Layer 13 of a small transformer language model trained on English Wikipedia (23 layers, counted from 0, width 128).
A neuron's activation on a vector x is GELU(gate . x + bias) times (in . x + bias), where the dot is the dot product.

Input weights of the MLP neurons that the questions are about. A number n stands for (n - 500) times 0.0015.
n38 gate (bias -0.070): 411 619 400 575 572 426 433 708 377 517 694 508 198 577 441 625 806 475 685 466 559 438 652 290 281 325 369 590 397 370 453 542 471 421 471 496 402 534 442 436 638 603 470 541 446 479 550 525 575 634 445 448 250 364 570 562 613 722 500 696 384 331 474 805 772 444 312 652 533 536 370 730 620 421 147 297 447 428 360 635 496 367 529 602 475 544 566 520 529 801 276 492 645 566 440 286 525 537 376 562 475 470 414 370 595 443 320 949 906 525 488 579 504 532 732 492 389 405 252 509 459 612 517 529 567 588 786 334
n40 gate (bias -0.102): 654 683 436 439 500 336 492 378 658 840 533 189 541 571 295 725 512 625 367 695 324 484 686 768 274 420 500 325 263 275 580 780 723 467 590 221 529 459 589 488 677 556 341 259 618 755 582 496 602 592 414 638 429 392 476 602 426 298 475 606 557 425 386 488 426 543 361 599 186 366 537 594 465 809 465 434 572 698 471 649 480 611 388 440 455 401 556 380 528 479 412 431 390 415 492 626 380 484 375 427 577 425 513 471 553 491 500 338 691 394 403 268 827 721 391 345 601 379 540 437 528 378 570 432 708 553 580 593
n72 gate (bias -0.027): 323 576 365 455 580 463 550 305 517 624 525 479 475 416 400 542 578 438 676 348 517 602 555 342 405 581 605 394 263 383 629 651 587 396 687 608 589 508 512 415 513 377 491 774 674 453 392 647 742 455 554 760 399 483 426 512 270 583 407 679 665 466 328 339 588 376 512 206 355 660 346 392 724 765 628 665 418 408 441 475 296 512 553 418 483 412 300 675 259 324 569 475 301 388 780 613 602 364 566 137 529 736 551 466 558 457 513 677 569 347 389 758 508 567 541 230 747 582 597 210 690 566 492 777 558 404 431 562
n83 gate (bias -0.003): 497 343 463 795 777 331 334 423 330 589 632 458 416 553 596 628 475 427 415 458 587 576 503 500 399 477 594 487 491 563 444 558 300 657 516 442 549 406 377 699 548 349 369 396 560 431 487 453 490 497 516 365 389 373 383 589 449 479 471 423 541 532 550 555 442 485 420 603 551 558 394 571 789 519 386 659 309 510 604 597 475 472 528 368 404 515 443 544 309 444 603 789 369 373 493 485 544 643 430 446 655 662 388 658 506 513 454 584 581 490 386 634 367 573 551 462 418 506 338 536 540 545 625 494 621 561 487 243
n86 gate (bias -0.045): 746 513 573 810 575 649 212 315 638 541 691 533 244 686 388 533 504 439 419 533 252 819 700 660 276 487 629 513 484 393 500 434 602 624 323 587 450 471 764 370 665 751 643 346 455 647 578 565 574 368 438 433 667 366 529 431 269 394 450 401 382 354 355 450 195 813 323 438 582 623 620 657 591 340 512 429 625 479 383 321 540 476 592 387 352 357 637 548 343 449 624 447 504 578 462 500 371 676 561 378 581 550 454 591 358 448 563 475 592 798 257 414 371 695 410 332 301 508 548 269 560 578 405 504 385 504 625 549
n148 gate (bias -0.064): 595 588 582 653 462 339 545 489 466 418 538 568 730 413 515 661 794 441 578 283 666 423 481 319 500 431 443 546 456 375 229 606 392 639 166 530 446 500 370 553 640 463 577 500 653 523 579 511 673 471 598 565 553 500 608 466 191 375 358 489 422 667 508 523 304 637 451 451 691 612 492 429 677 410 529 546 721 489 347 492 460 453 603 658 556 218 456 746 607 438 445 552 664 362 267 507 478 396 522 247 393 546 473 542 522 390 604 686 438 757 644 390 397 468 756 335 374 418 296 519 631 578 421 445 597 353 559 608
n169 gate (bias -0.063): 554 379 560 530 188 463 665 477 348 610 566 155 515 360 677 335 557 447 300 574 485 398 310 661 496 382 674 414 379 544 393 647 549 439 741 573 782 747 549 219 600 372 504 519 534 555 473 451 385 366 388 541 523 508 447 641 331 369 371 397 333 519 334 745 373 640 347 717 557 533 707 658 662 458 636 492 680 639 441 632 297 585 549 462 723 300 421 511 395 393 522 587 633 610 465 552 432 675 390 546 496 620 378 419 519 736 567 690 627 352 462 488 523 460 496 500 481 405 302 547 519 721 600 436 477 473 537 268
n231 gate (bias -0.078): 640 491 342 504 543 410 513 308 777 882 538 290 601 512 693 533 512 459 574 479 811 414 267 534 508 603 614 393 434 666 677 407 351 265 659 307 551 525 554 611 496 537 448 558 550 539 759 586 412 671 610 754 436 261 708 558 597 460 248 299 550 394 206 440 420 464 441 517 701 532 361 424 452 387 536 411 557 352 389 678 644 456 398 389 324 601 636 328 697 573 590 210 575 529 295 512 385 508 504 600 533 29 633 289 450 535 603 827 455 488 587 337 508 536 446 387 475 483 622 363 431 625 546 586 437 513 602 197
n238 gate (bias -0.112): 179 564 481 341 613 430 576 580 373 774 442 411 513 513 478 651 526 399 474 681 464 500 730 719 460 628 662 432 583 681 454 576 707 679 518 380 518 558 856 441 496 31 573 426 434 559 398 561 246 548 859 590 645 781 363 690 473 428 564 340 222 450 389 776 429 466 518 549 665 414 165 652 372 535 350 405 378 527 405 405 304 341 552 216 308 289 513 548 448 518 426 496 394 593 477 427 251 549 496 460 518 545 651 886 570 658 290 681 405 566 478 551 604 437 429 562 500 447 296 482 331 420 898 652 642 303 509 394
n294 gate (bias -0.098): 167 357 288 453 572 473 777 586 556 570 216 344 367 801 759 481 457 519 692 500 704 346 453 652 643 444 744 456 227 691 492 685 345 449 504 535 408 650 438 480 390 404 408 615 356 552 578 619 473 424 610 609 627 651 306 539 586 504 337 391 616 655 625 381 473 617 496 543 711 489 547 402 538 539 417 496 592 516 492 603 397 485 233 561 429 530 665 699 266 544 230 674 422 442 329 477 527 422 504 268 727 377 660 583 442 545 436 599 348 508 531 406 544 537 295 617 654 450 561 408 576 547 696 416 399 453 317 562
n38 in (bias -0.004): 338 908 514 795 618 496 469 682 364 447 661 504 804 389 504 358 553 539 609 708 406 452 621 332 465 655 204 209 539 486 583 545 390 705 558 415 523 738 614 921 563 251 495 268 447 536 731 570 313 677 460 209 829 477 500 359 701 437 523 531 518 437 422 477 491 680 384 446 509 449 273 491 581 544 453 342 278 383 410 459 387 251 378 701 380 406 474 465 605 390 227 390 774 734 428 384 478 328 460 425 426 455 532 558 562 440 468 482 591 306 828 514 383 521 240 518 759 671 470 400 366 566 451 774 522 553 470 390
n40 in (bias 0.033): 545 432 313 580 536 443 786 411 568 593 423 187 428 414 693 687 332 271 320 350 370 588 468 358 456 395 572 368 276 454 459 640 434 894 339 576 536 541 760 618 653 443 532 460 407 299 612 623 402 687 558 530 636 377 766 651 109 568 559 513 810 287 486 523 384 453 446 315 830 543 666 442 466 429 633 328 714 527 677 572 412 448 461 360 652 565 412 517 391 611 443 350 584 429 773 500 355 522 385 606 500 310 573 473 306 290 669 278 439 256 522 491 337 403 447 473 730 474 821 418 713 362 617 404 768 643 767 318
n72 in (bias -0.037): 542 492 73 529 504 714 537 590 298 439 446 616 417 548 699 368 508 520 403 508 574 565 279 356 545 496 525 315 419 376 683 404 533 537 562 669 252 467 659 303 363 557 648 691 504 437 529 601 450 440 488 643 538 513 533 213 463 618 466 409 471 483 381 345 355 413 649 567 352 670 475 384 441 578 512 851 742 766 462 638 298 321 436 310 475 329 500 617 516 538 713 439 586 615 655 432 706 361 541 471 776 504 394 621 590 367 737 651 312 422 183 677 400 406 492 187 659 394 741 352 532 508 467 685 533 653 653 390
n83 in (bias 0.056): 465 337 476 251 256 634 893 500 622 427 368 511 385 148 157 141 675 573 489 471 391 136 310 430 652 827 264 529 371 227 324 649 856 357 500 477 709 609 776 401 471 764 892 556 234 465 221 887 660 445 357 560 726 755 483 545 741 636 436 574 630 361 341 552 494 643 591 707 511 308 723 168 188 460 686 303 768 535 558 523 461 550 205 612 614 599 679 165 550 682 500 415 574 789 750 313 383 392 528 568 382 575 441 195 252 804 629 379 517 506 680 327 633 300 370 642 945 573 639 424 334 313 202 439 187 689 372 834
n86 in (bias -0.001): 655 582 647 436 652 512 420 404 414 799 622 460 460 799 298 681 416 369 508 226 565 650 345 685 361 294 354 430 524 638 641 443 357 593 617 254 385 403 389 340 528 306 702 318 432 640 243 449 669 567 670 794 496 447 496 356 217 504 471 432 372 716 388 488 540 543 472 338 468 535 379 738 589 508 593 553 457 342 664 471 382 279 563 457 137 706 540 390 670 434 398 472 616 552 627 414 555 536 428 492 758 541 252 541 651 408 405 565 516 532 496 639 606 481 683 520 532 627 426 360 441 332 625 492 608 560 626 636
n148 in (bias -0.025): 573 393 870 404 602 512 412 296 279 440 500 613 504 469 452 420 237 619 492 573 488 567 516 179 385 623 569 422 710 559 459 516 532 540 251 617 590 472 528 430 637 611 463 362 632 628 468 484 391 688 245 759 284 500 496 556 391 699 205 616 492 516 492 627 415 318 778 427 452 593 669 573 508 424 318 569 693 618 594 545 602 399 724 713 689 531 512 512 736 512 410 416 704 508 525 407 398 508 218 408 425 480 455 662 226 529 537 626 539 253 555 327 451 371 603 287 417 389 656 578 727 408 694 425 356 516 465 412
n169 in (bias 0.040): 467 708 709 545 496 360 471 655 442 597 690 594 196 670 623 524 646 516 512 575 545 661 293 286 363 395 356 425 737 445 677 372 561 426 582 377 308 335 351 870 323 275 379 721 354 479 312 813 488 635 479 496 293 342 605 390 319 352 533 569 435 666 335 591 631 508 541 323 304 335 377 680 331 724 677 421 444 583 500 471 500 614 544 404 598 508 456 488 436 685 428 504 707 350 325 421 556 500 169 419 597 579 555 652 637 462 764 541 428 626 407 427 562 519 613 659 528 734 345 609 536 463 455 620 435 389 632 480
n231 in (bias -0.019): 440 517 496 404 355 283 550 446 556 604 508 416 306 613 428 517 571 719 661 313 386 356 271 672 529 822 394 701 644 500 526 508 434 458 617 475 397 767 773 590 567 661 474 500 946 586 483 574 429 435 386 375 343 385 471 512 487 345 868 429 492 543 309 917 391 476 618 534 441 601 580 521 267 446 577 432 668 411 487 441 274 411 590 455 344 573 611 574 484 379 529 554 437 542 312 565 331 621 392 745 335 441 646 369 363 478 779 683 418 546 273 144 432 206 521 621 454 653 484 324 480 592 572 598 412 592 471 425
n238 in (bias 0.017): 495 195 548 559 345 351 445 449 293 518 268 417 421 598 481 523 386 318 486 828 306 735 416 524 313 665 412 462 591 347 153 635 185 362 463 671 773 328 500 932 384 591 306 563 665 495 422 464 163 406 398 279 687 500 637 495 732 285 608 638 431 472 429 580 542 451 638 435 436 292 837 611 372 440 589 500 581 700 542 659 839 300 653 310 560 424 527 333 328 524 733 463 413 514 430 464 590 683 664 459 455 393 628 449 340 582 746 495 572 358 645 495 645 504 372 698 860 350 711 359 549 587 625 505 624 269 315 587
n294 in (bias -0.020): 404 452 671 521 649 458 552 414 268 377 409 388 491 624 379 607 534 500 373 386 664 546 500 328 462 394 695 588 530 549 615 669 602 504 358 422 390 522 441 434 457 254 496 318 581 487 749 699 509 517 807 773 517 329 470 453 457 529 373 414 423 592 500 640 453 504 496 565 655 322 418 233 603 453 471 735 374 500 618 661 715 529 567 517 306 214 787 698 546 535 400 798 145 556 207 338 217 462 317 530 517 448 460 608 798 464 531 382 324 795 682 486 160 508 428 775 508 559 533 711 329 530 483 408 783 306 517 504

Each question shows a token from some text and the vector x that enters the MLP there. A number n stands for (n - 500) times 0.0075.

"s": 481 589 355 539 386 545 581 529 616 423 781 403 451 426 462 431 442 541 475 489 467 352 436 451 550 526 558 501 249 456 493 401 429 548 509 459 500 501 464 511 515 433 582 586 379 470 507 421 610 533 479 329 529 396 525 575 418 613 615 530 574 521 582 399 478 392 463 485 562 576 495 424 392 553 590 626 407 516 619 525 506 364 551 337 489 563 466 386 605 525 441 488 429 555 392 477 446 675 501 563 636 528 405 585 422 571 621 476 481 433 421 539 349 573 489 694 651 550 529 465 564 487 432 484 523 490 436 732
The two highest activations, in order: n72, n83

"ID": 506 603 455 432 480 403 559 524 319 468 562 445 488 429 524 247 336 645 436 371 524 439 547 247 558 519 477 589 410 496 435 473 508 507 558 487 612 473 387 427 484 648 360 598 667 467 496 415 603 426 535 415 665 475 609 555 548 534 493 607 551 480 517 371 474 430 522 537 514 571 433 699 382 579 564 721 360 464 431 572 555 375 675 433 547 493 586 462 618 662 472 379 509 484 589 713 472 522 555 571 412 406 722 430 516 602 461 361 488 571 393 512 423 310 364 587 522 526 585 511 478 460 368 479 502 542 383 693
The most active neuron and its activation: n169, at about 0.1

".": 490 493 447 480 552 487 429 576 486 533 788 452 490 582 486 319 416 431 406 552 616 441 455 484 522 514 479 485 364 456 481 582 457 564 467 418 555 475 551 527 563 483 518 611 526 540 383 438 554 559 471 428 507 390 501 705 456 493 523 447 548 528 710 558 466 474 466 636 454 570 463 462 393 568 459 566 403 435 610 457 483 491 508 438 577 399 598 492 514 482 503 528 572 522 450 444 541 493 582 408 506 568 477 563 395 405 406 443 474 470 447 498 303 493 396 588 527 532 569 518 489 471 497 279 463 507 575 727
The most active neuron and its activation: n83, at about 1.2

"ti": 508 555 498 644 629 594 588 641 637 576 680 394 463 335 373 413 480 660 507 388 391 319 513 346 622 444 617 530 470 462 353 482 505 527 569 394 344 407 495 419 486 437 613 613 569 431 404 488 366 525 569 603 503 512 458 565 438 540 630 427 617 367 611 411 473 507 550 508 487 582 513 448 534 343 573 480 453 460 462 675 649 401 402 407 523 551 506 351 609 607 364 413 596 563 496 560 454 527 570 582 509 396 487 461 441 528 609 525 382 596 328 401 426 354 439 654 552 546 529 548 314 602 510 418 503 566 504 690
The most active neuron and its activation: n231, at about 3.3

" countries": 494 667 418 515 413 503 602 484 470 430 800 416 499 386 569 310 347 595 467 461 538 424 523 396 560 554 519 507 371 524 490 413 441 492 586 419 576 534 518 554 463 448 462 551 456 425 494 362 520 396 439 484 429 386 557 683 398 513 649 454 492 604 515 441 477 435 402 471 513 608 498 505 351 480 596 545 480 400 598 477 446 459 556 417 580 421 546 438 541 492 506 542 479 410 456 439 486 653 598 546 510 576 641 517 502 581 654 519 460 441 520 543 348 421 450 691 603 554 521 522 427 489 545 365 515 489 467 775
The most active neuron and its activation: n169, at about 1.2

" managed": 428 450 359 458 584 415 549 495 541 411 694 289 682 534 473 370 367 603 505 458 468 295 444 427 569 520 633 349 300 548 522 581 521 446 464 482 483 653 446 438 514 404 569 554 492 493 366 428 497 564 497 393 500 500 476 455 423 606 584 555 505 550 619 503 457 407 548 545 518 560 528 502 372 486 464 538 414 461 454 491 580 586 536 425 643 687 499 437 526 460 451 414 533 498 597 499 436 651 438 465 519 489 545 497 355 503 607 438 465 517 421 373 472 645 485 674 542 499 494 687 503 661 419 413 476 588 460 796
The most active neuron and its activation: n72, at about 0.28

" original": 448 395 409 545 561 524 613 434 471 466 842 401 451 567 539 463 424 508 379 530 481 376 502 505 563 520 420 550 446 594 506 410 576 517 476 440 477 518 440 490 512 522 465 554 384 443 452 513 487 395 414 486 502 629 450 469 464 657 501 490 531 512 444 556 548 498 486 545 521 639 503 526 582 519 456 530 352 453 505 459 588 513 590 344 504 583 547 451 539 483 559 503 536 607 546 596 424 597 488 535 522 424 424 454 516 382 536 549 485 399 421 412 261 518 384 497 496 567 518 556 561 566 600 281 511 478 570 801
Which of these neurons fires most? n86

" tax": 544 485 354 533 530 478 622 449 560 468 655 285 545 433 547 419 425 545 285 413 507 423 435 309 660 369 370 475 398 748 438 480 546 568 490 490 582 492 467 506 661 552 589 637 518 380 481 605 480 320 469 529 595 570 506 570 597 581 552 553 592 460 427 392 566 488 563 679 401 537 383 441 413 547 640 668 226 426 492 496 502 395 489 410 705 495 657 467 426 459 576 614 531 506 451 494 482 341 591 693 597 474 491 423 555 535 525 486 437 555 459 355 413 331 413 711 521 646 511 557 435 387 435 425 536 494 496 613
Which of these neurons fires most? n294

" married": 417 659 514 504 656 544 516 495 597 406 749 205 575 312 415 419 447 608 449 509 629 360 457 445 458 571 589 498 377 670 472 564 579 570 355 435 445 486 396 518 518 486 469 570 493 539 485 300 592 477 432 506 460 442 546 594 349 732 498 447 501 618 532 485 470 466 344 519 580 539 395 488 427 523 407 475 291 360 518 526 445 402 509 448 591 448 535 518 517 529 636 565 601 568 481 547 522 693 481 476 452 509 418 481 356 510 523 445 497 556 482 421 348 614 581 629 521 527 592 583 575 525 469 360 522 498 509 608
The three highest activations, in order: n148, n238, n72

"-": 463 457 450 576 586 585 408 400 402 503 635 567 652 437 353 252 335 535 299 514 516 435 619 617 449 472 470 572 421 521 528 607 550 569 695 350 327 595 465 599 590 441 367 577 464 501 542 603 515 535 448 457 282 599 443 342 409 711 537 520 458 455 524 583 642 484 479 382 605 555 519 425 481 559 542 493 389 453 505 529 580 381 520 526 528 668 439 397 495 419 505 432 511 560 504 368 369 594 465 554 539 554 578 377 745 548 550 592 491 550 323 373 499 410 498 718 526 453 497 569 413 487 460 683 441 490 457 575
The most active neuron and its activation: n38, at about 2

"ion": 564 495 466 638 459 494 517 524 569 511 829 329 589 345 496 369 452 571 512 488 379 474 530 395 668 541 611 535 378 500 419 292 468 398 540 457 396 555 417 440 540 472 480 697 398 581 472 488 570 518 499 482 439 484 525 556 481 582 693 529 518 594 522 447 455 500 577 563 389 492 558 510 376 470 547 548 483 421 632 410 612 447 406 455 559 483 581 446 431 507 463 539 552 563 467 520 533 458 548 600 471 360 474 497 496 523 501 399 515 528 459 377 408 351 459 633 489 566 560 523 289 561 413 435 527 531 423 713
Which of these neurons fires most? n86

" point": 512 531 388 522 549 383 520 350 408 379 798 408 510 398 517 382 508 540 409 642 478 499 432 362 677 547 346 483 456 601 460 378 312 529 505 426 483 446 426 526 523 514 467 612 390 541 446 645 473 453 499 397 538 536 526 526 427 543 644 534 530 720 532 430 558 515 431 591 531 590 521 575 526 600 496 580 430 448 557 547 650 524 503 369 595 422 566 447 440 564 536 607 481 562 455 334 495 535 501 517 431 532 459 584 632 465 501 415 342 568 412 411 362 327 428 708 602 595 536 552 422 485 441 286 534 615 455 561
Which of these neurons fires most? n83

" produce": 476 483 581 456 502 513 532 511 540 376 805 460 589 481 356 441 448 666 443 486 491 421 478 491 393 555 581 445 335 504 595 548 408 538 494 426 582 556 490 463 468 497 566 673 452 491 387 465 563 523 493 453 473 432 411 545 514 607 644 390 513 411 482 438 513 499 486 608 640 555 421 571 382 557 540 500 345 402 423 516 490 423 513 323 567 570 648 311 598 511 496 492 558 565 378 521 506 548 550 609 529 505 501 426 448 562 469 540 374 471 491 396 383 513 472 565 445 560 459 598 457 503 432 370 518 592 514 798
The three highest activations, in order: n231, n238, n40

"al": 653 330 489 621 569 519 467 511 551 343 684 405 467 419 465 542 425 628 618 531 487 271 531 460 552 463 625 554 557 484 409 338 548 584 596 498 632 483 511 502 679 432 435 591 357 353 435 565 474 458 441 437 499 459 414 618 557 507 469 608 509 359 510 527 520 400 408 484 497 396 472 623 385 563 580 447 486 601 366 566 686 390 486 429 481 610 660 529 499 396 410 465 443 512 416 501 437 508 684 555 512 616 406 545 590 549 677 391 363 604 552 473 475 513 396 677 604 495 527 452 348 348 378 484 424 569 363 634
The most active neuron and its activation: n40, at about 0.15

" for": 532 479 313 400 533 565 519 472 453 455 817 442 549 558 431 479 424 551 424 514 534 392 417 424 485 480 575 496 396 558 482 599 498 513 427 478 541 543 487 476 534 538 617 613 361 469 430 481 536 512 534 446 506 431 522 619 457 496 620 411 541 399 625 514 487 477 521 597 475 527 453 457 350 534 487 496 358 423 548 484 401 429 461 494 640 544 552 450 552 532 480 536 559 423 437 451 563 609 503 432 488 561 555 482 410 501 451 468 504 529 475 414 392 552 408 507 577 539 424 510 540 505 477 380 524 463 528 838
The most active neuron and its activation: n238, at about 0.31

"O": 448 465 572 395 490 368 600 582 554 443 500 444 503 467 491 407 382 469 328 481 356 560 641 612 639 576 460 524 376 486 490 514 534 585 716 581 474 430 300 540 352 556 413 576 445 518 329 508 491 338 543 396 535 340 524 632 551 389 441 653 508 423 498 493 666 484 472 595 535 525 430 611 427 575 619 476 503 588 511 434 508 377 463 439 533 521 506 461 359 567 387 513 571 553 631 626 541 503 591 466 529 540 678 402 485 543 634 451 574 476 379 577 456 526 514 553 530 469 570 450 506 423 249 513 419 453 413 818
The most active neuron and its activation: n86, at about 0.25

" model": 496 534 349 484 461 432 497 492 391 452 676 403 451 318 350 435 280 454 574 547 576 409 617 432 495 504 393 520 387 498 411 399 552 529 503 484 551 378 524 502 615 588 544 670 459 333 467 465 571 501 459 312 495 565 539 502 468 528 637 594 595 568 569 415 520 528 339 559 579 517 453 602 251 491 618 761 428 466 532 463 558 512 623 246 685 510 589 384 550 512 468 550 517 646 509 563 436 472 557 548 487 559 437 503 458 508 632 415 491 505 383 409 438 415 413 490 599 573 582 547 597 405 475 514 533 517 467 728
The most active neuron and its activation: n86, at about 0.22

"st": 456 470 433 589 446 561 537 555 553 385 712 282 423 372 484 480 360 501 461 436 514 280 457 575 453 411 444 545 273 429 574 532 479 478 555 422 345 410 465 506 547 434 453 615 479 443 566 408 555 519 548 422 669 428 446 526 437 647 573 486 575 555 547 439 456 455 481 324 547 592 487 488 232 618 562 528 410 443 548 418 542 438 482 415 534 644 529 501 555 523 395 644 669 747 405 513 409 577 606 598 498 500 563 536 477 531 505 419 507 505 372 471 383 488 584 605 620 626 536 507 555 486 505 531 579 540 447 680
Which of these neurons fires most? n148

"=": 496 526 419 313 534 470 550 456 552 424 671 381 594 481 394 396 449 540 378 446 621 375 504 432 473 529 483 633 324 519 505 606 446 513 595 497 511 427 446 530 442 474 499 497 397 663 389 539 597 536 376 376 383 430 534 573 516 477 509 492 478 502 645 581 569 463 442 620 460 465 476 518 384 633 579 530 447 482 533 489 434 485 521 381 557 546 519 503 553 459 527 538 596 490 464 531 417 458 495 537 525 600 535 451 363 508 427 529 510 505 510 584 234 569 428 548 624 632 532 593 468 482 556 271 459 655 510 769
Which of these neurons fires most? n72

" the": 555 523 488 458 497 600 576 461 451 452 776 476 559 496 442 404 472 503 452 463 508 464 537 440 543 507 465 490 355 453 512 502 528 522 549 506 548 420 542 468 554 510 466 629 477 466 478 500 576 478 430 461 457 499 528 531 503 527 508 447 499 481 495 520 482 500 491 477 471 477 465 495 490 521 483 505 486 514 488 496 566 474 437 490 544 648 493 485 505 400 600 517 569 493 462 451 533 563 562 457 526 514 457 413 541 472 510 568 405 515 533 513 70 527 463 526 559 497 475 554 422 504 573 544 445 416 486 856
Which of these neurons fires most? n72

"ga": 529 417 472 499 485 507 511 724 420 522 590 420 403 394 420 616 527 625 323 487 476 495 738 301 424 559 438 438 385 419 447 487 491 490 470 378 582 428 574 558 500 418 359 586 479 563 463 447 359 578 661 485 463 591 529 436 408 494 695 545 525 608 454 402 570 505 539 456 583 475 562 457 514 359 518 460 514 515 381 592 621 301 604 475 544 457 638 522 651 371 460 395 467 464 522 445 339 495 635 555 651 569 423 607 482 553 561 527 335 640 368 524 365 499 485 583 365 560 441 583 600 631 473 373 496 567 500 751
The most active neuron and its activation: n238, at about 2.1

" of": 574 536 551 507 550 564 480 498 574 522 730 377 505 557 455 413 511 478 347 440 595 447 504 493 524 518 376 358 311 650 509 475 478 475 568 460 476 427 477 531 427 525 487 496 369 454 426 530 565 494 499 450 493 562 424 444 572 597 533 521 491 435 537 465 576 446 450 441 491 569 410 501 429 571 558 500 358 439 475 436 580 566 387 405 547 566 577 449 507 393 563 464 603 478 478 589 518 640 525 534 603 540 370 482 474 559 466 438 402 524 458 389 483 470 493 470 684 489 448 528 439 466 367 410 478 528 550 953
The most active neuron and its activation: n231, at about 0.42

"y": 539 451 401 577 518 479 611 584 608 442 775 465 579 349 361 449 525 659 482 459 480 419 520 401 491 481 438 431 367 549 455 345 467 429 568 514 415 646 383 476 613 491 429 672 472 501 516 573 545 524 506 478 554 587 486 529 460 609 614 554 600 556 505 446 391 250 453 448 448 467 499 568 422 480 588 497 442 318 687 395 601 357 584 405 586 465 516 396 566 437 463 614 520 524 479 627 477 514 506 577 504 488 430 500 549 499 613 325 462 528 417 496 397 362 424 658 567 536 551 446 374 451 395 575 521 621 374 750
Which of these neurons fires most? n148

" or": 446 552 490 444 604 429 456 548 515 396 774 399 571 492 461 585 389 483 375 441 427 434 481 251 396 625 411 323 428 525 499 596 631 491 450 428 401 416 617 548 611 456 471 542 481 497 342 344 501 613 417 457 538 582 534 494 392 670 579 436 696 490 511 598 585 443 380 574 539 559 373 404 560 569 615 513 465 547 498 550 544 340 538 448 514 580 606 454 464 499 632 510 588 514 442 414 441 584 523 426 379 385 381 520 503 450 489 499 414 512 393 570 481 538 466 565 629 553 518 700 550 685 344 586 511 587 418 600
The three highest activations, in order: n38, n83, n72

" 1908": 547 492 372 522 476 430 488 445 443 472 693 408 445 470 509 466 394 514 403 482 538 502 482 515 446 575 443 685 375 504 431 532 497 537 441 314 420 525 328 472 435 463 560 575 441 528 464 369 501 354 310 360 622 478 463 574 531 456 578 548 721 548 571 553 402 378 529 500 504 523 503 542 387 602 480 612 486 520 528 461 546 434 598 479 583 664 536 420 725 473 551 337 691 394 511 471 458 490 593 443 515 399 401 545 524 558 430 486 528 642 591 683 363 490 378 516 637 630 522 578 544 650 411 304 396 575 560 665
The two highest activations, in order: n294, n231

"ting": 496 548 465 607 578 469 539 396 596 409 786 340 449 458 400 490 515 746 403 474 504 384 426 484 512 598 417 449 307 467 441 429 457 583 540 470 501 526 534 549 472 462 539 559 468 493 298 475 560 542 525 466 503 507 426 590 495 641 533 563 505 355 601 463 453 523 482 456 566 431 465 587 434 593 534 481 492 421 458 517 554 504 470 438 565 606 584 478 535 579 509 541 498 534 478 553 428 680 548 530 504 445 364 500 451 477 581 371 492 469 409 348 381 494 453 576 532 535 470 579 379 459 321 364 510 556 491 815
Which of these neurons fires most? n40

" to": 542 362 340 471 543 444 541 395 506 595 816 424 479 453 463 466 424 566 319 494 486 404 505 538 457 558 427 452 387 585 441 541 463 487 546 407 542 517 545 563 525 478 470 614 453 555 464 410 491 495 441 441 436 448 432 465 495 444 560 422 499 385 665 431 465 536 514 430 426 589 481 559 481 571 571 540 306 515 598 566 422 515 547 449 615 536 530 467 535 494 590 590 592 480 449 463 416 641 660 437 536 546 558 435 438 494 480 470 459 457 374 469 397 528 509 575 572 476 428 631 451 581 574 439 516 366 463 777
The three highest activations, in order: n294, n148, n38

" Institute": 513 425 413 466 446 459 503 613 501 491 722 306 483 320 572 342 415 646 370 436 408 435 559 364 510 458 450 449 427 499 437 407 590 433 557 421 489 371 454 484 564 496 282 651 505 382 512 473 482 476 403 365 654 508 554 525 600 632 670 519 616 646 531 457 585 538 462 519 534 527 538 598 342 524 710 750 440 536 519 470 616 505 434 409 515 499 565 432 655 595 469 579 640 513 490 591 471 379 445 526 558 639 620 456 446 494 557 509 410 455 310 545 385 357 437 500 513 649 480 459 511 510 414 462 452 421 551 751
Which of these neurons fires most? n294

"UT": 470 537 358 497 470 552 558 508 459 518 784 434 548 562 493 422 332 466 471 516 536 391 528 431 504 524 539 525 353 614 566 584 395 533 492 395 541 436 579 506 578 580 522 628 447 491 474 462 479 461 448 489 519 330 476 734 453 414 511 411 447 435 598 480 438 527 480 589 460 590 514 508 368 573 435 456 467 423 584 531 412 426 555 412 602 479 540 424 442 478 490 530 469 438 464 443 614 490 543 457 486 515 471 565 473 497 400 493 500 554 501 420 379 548 462 472 534 534 537 471 529 556 605 408 468 468 612 813
Which of these neurons fires most? n40

" as": 525 501 459 529 573 518 551 492 511 382 830 403 436 362 360 468 448 517 463 490 481 483 566 460 564 547 419 317 341 559 480 567 535 467 417 387 421 567 422 505 498 426 510 430 395 439 403 455 548 665 466 472 498 497 512 500 403 633 666 524 535 502 638 542 518 443 468 539 477 487 442 478 431 608 484 363 472 535 481 561 496 539 421 511 483 555 546 359 504 448 500 494 622 529 509 462 450 693 544 474 559 555 446 556 426 560 459 419 470 510 368 456 390 630 495 670 577 513 513 655 344 520 356 482 565 529 541 698
The two highest activations, in order: n38, n40

"49": 461 579 375 555 600 459 524 470 560 500 585 442 340 433 458 478 416 627 354 439 591 495 647 416 456 398 552 499 368 295 498 400 506 418 449 412 556 549 294 441 469 413 433 585 459 405 485 358 479 396 457 360 547 500 395 578 527 393 668 530 542 627 644 523 503 462 484 402 537 578 442 572 485 483 647 648 452 422 618 552 506 506 628 471 607 683 543 469 702 441 563 467 725 503 539 393 431 621 527 623 497 469 398 664 534 511 414 384 536 574 344 569 394 441 373 647 551 587 654 606 389 537 327 407 468 592 520 668
The three highest activations, in order: n38, n148, n72

"win": 490 421 508 534 642 487 577 468 458 560 669 348 522 565 410 519 348 448 531 440 573 342 535 298 544 485 450 533 481 554 555 537 527 494 605 544 292 483 478 546 539 514 471 441 423 473 485 394 465 577 395 499 582 464 474 562 511 593 633 579 430 534 495 476 334 601 457 443 661 521 504 525 494 470 482 588 262 530 556 390 505 450 491 435 533 627 581 327 605 447 457 511 490 457 487 430 429 445 637 373 572 438 396 504 541 509 577 494 520 641 250 339 357 496 440 653 523 715 516 710 507 499 484 391 516 570 566 785
The most active neuron and its activation: n86, at about 1.7

"f": 455 401 519 576 362 472 614 640 350 400 716 524 465 457 455 632 486 408 466 505 493 494 394 474 493 430 614 559 429 548 460 596 513 618 540 339 349 405 369 483 492 535 495 476 443 455 407 635 598 447 579 466 473 511 438 452 409 505 685 539 359 429 512 555 534 597 372 578 542 497 569 602 465 483 484 649 531 415 476 438 589 236 454 444 568 609 580 398 722 609 473 472 452 565 444 531 348 400 551 393 558 500 579 570 518 598 537 284 466 533 471 400 462 376 547 599 568 624 484 469 460 373 505 497 436 646 622 670
The most active neuron and its activation: n86, at about 0.47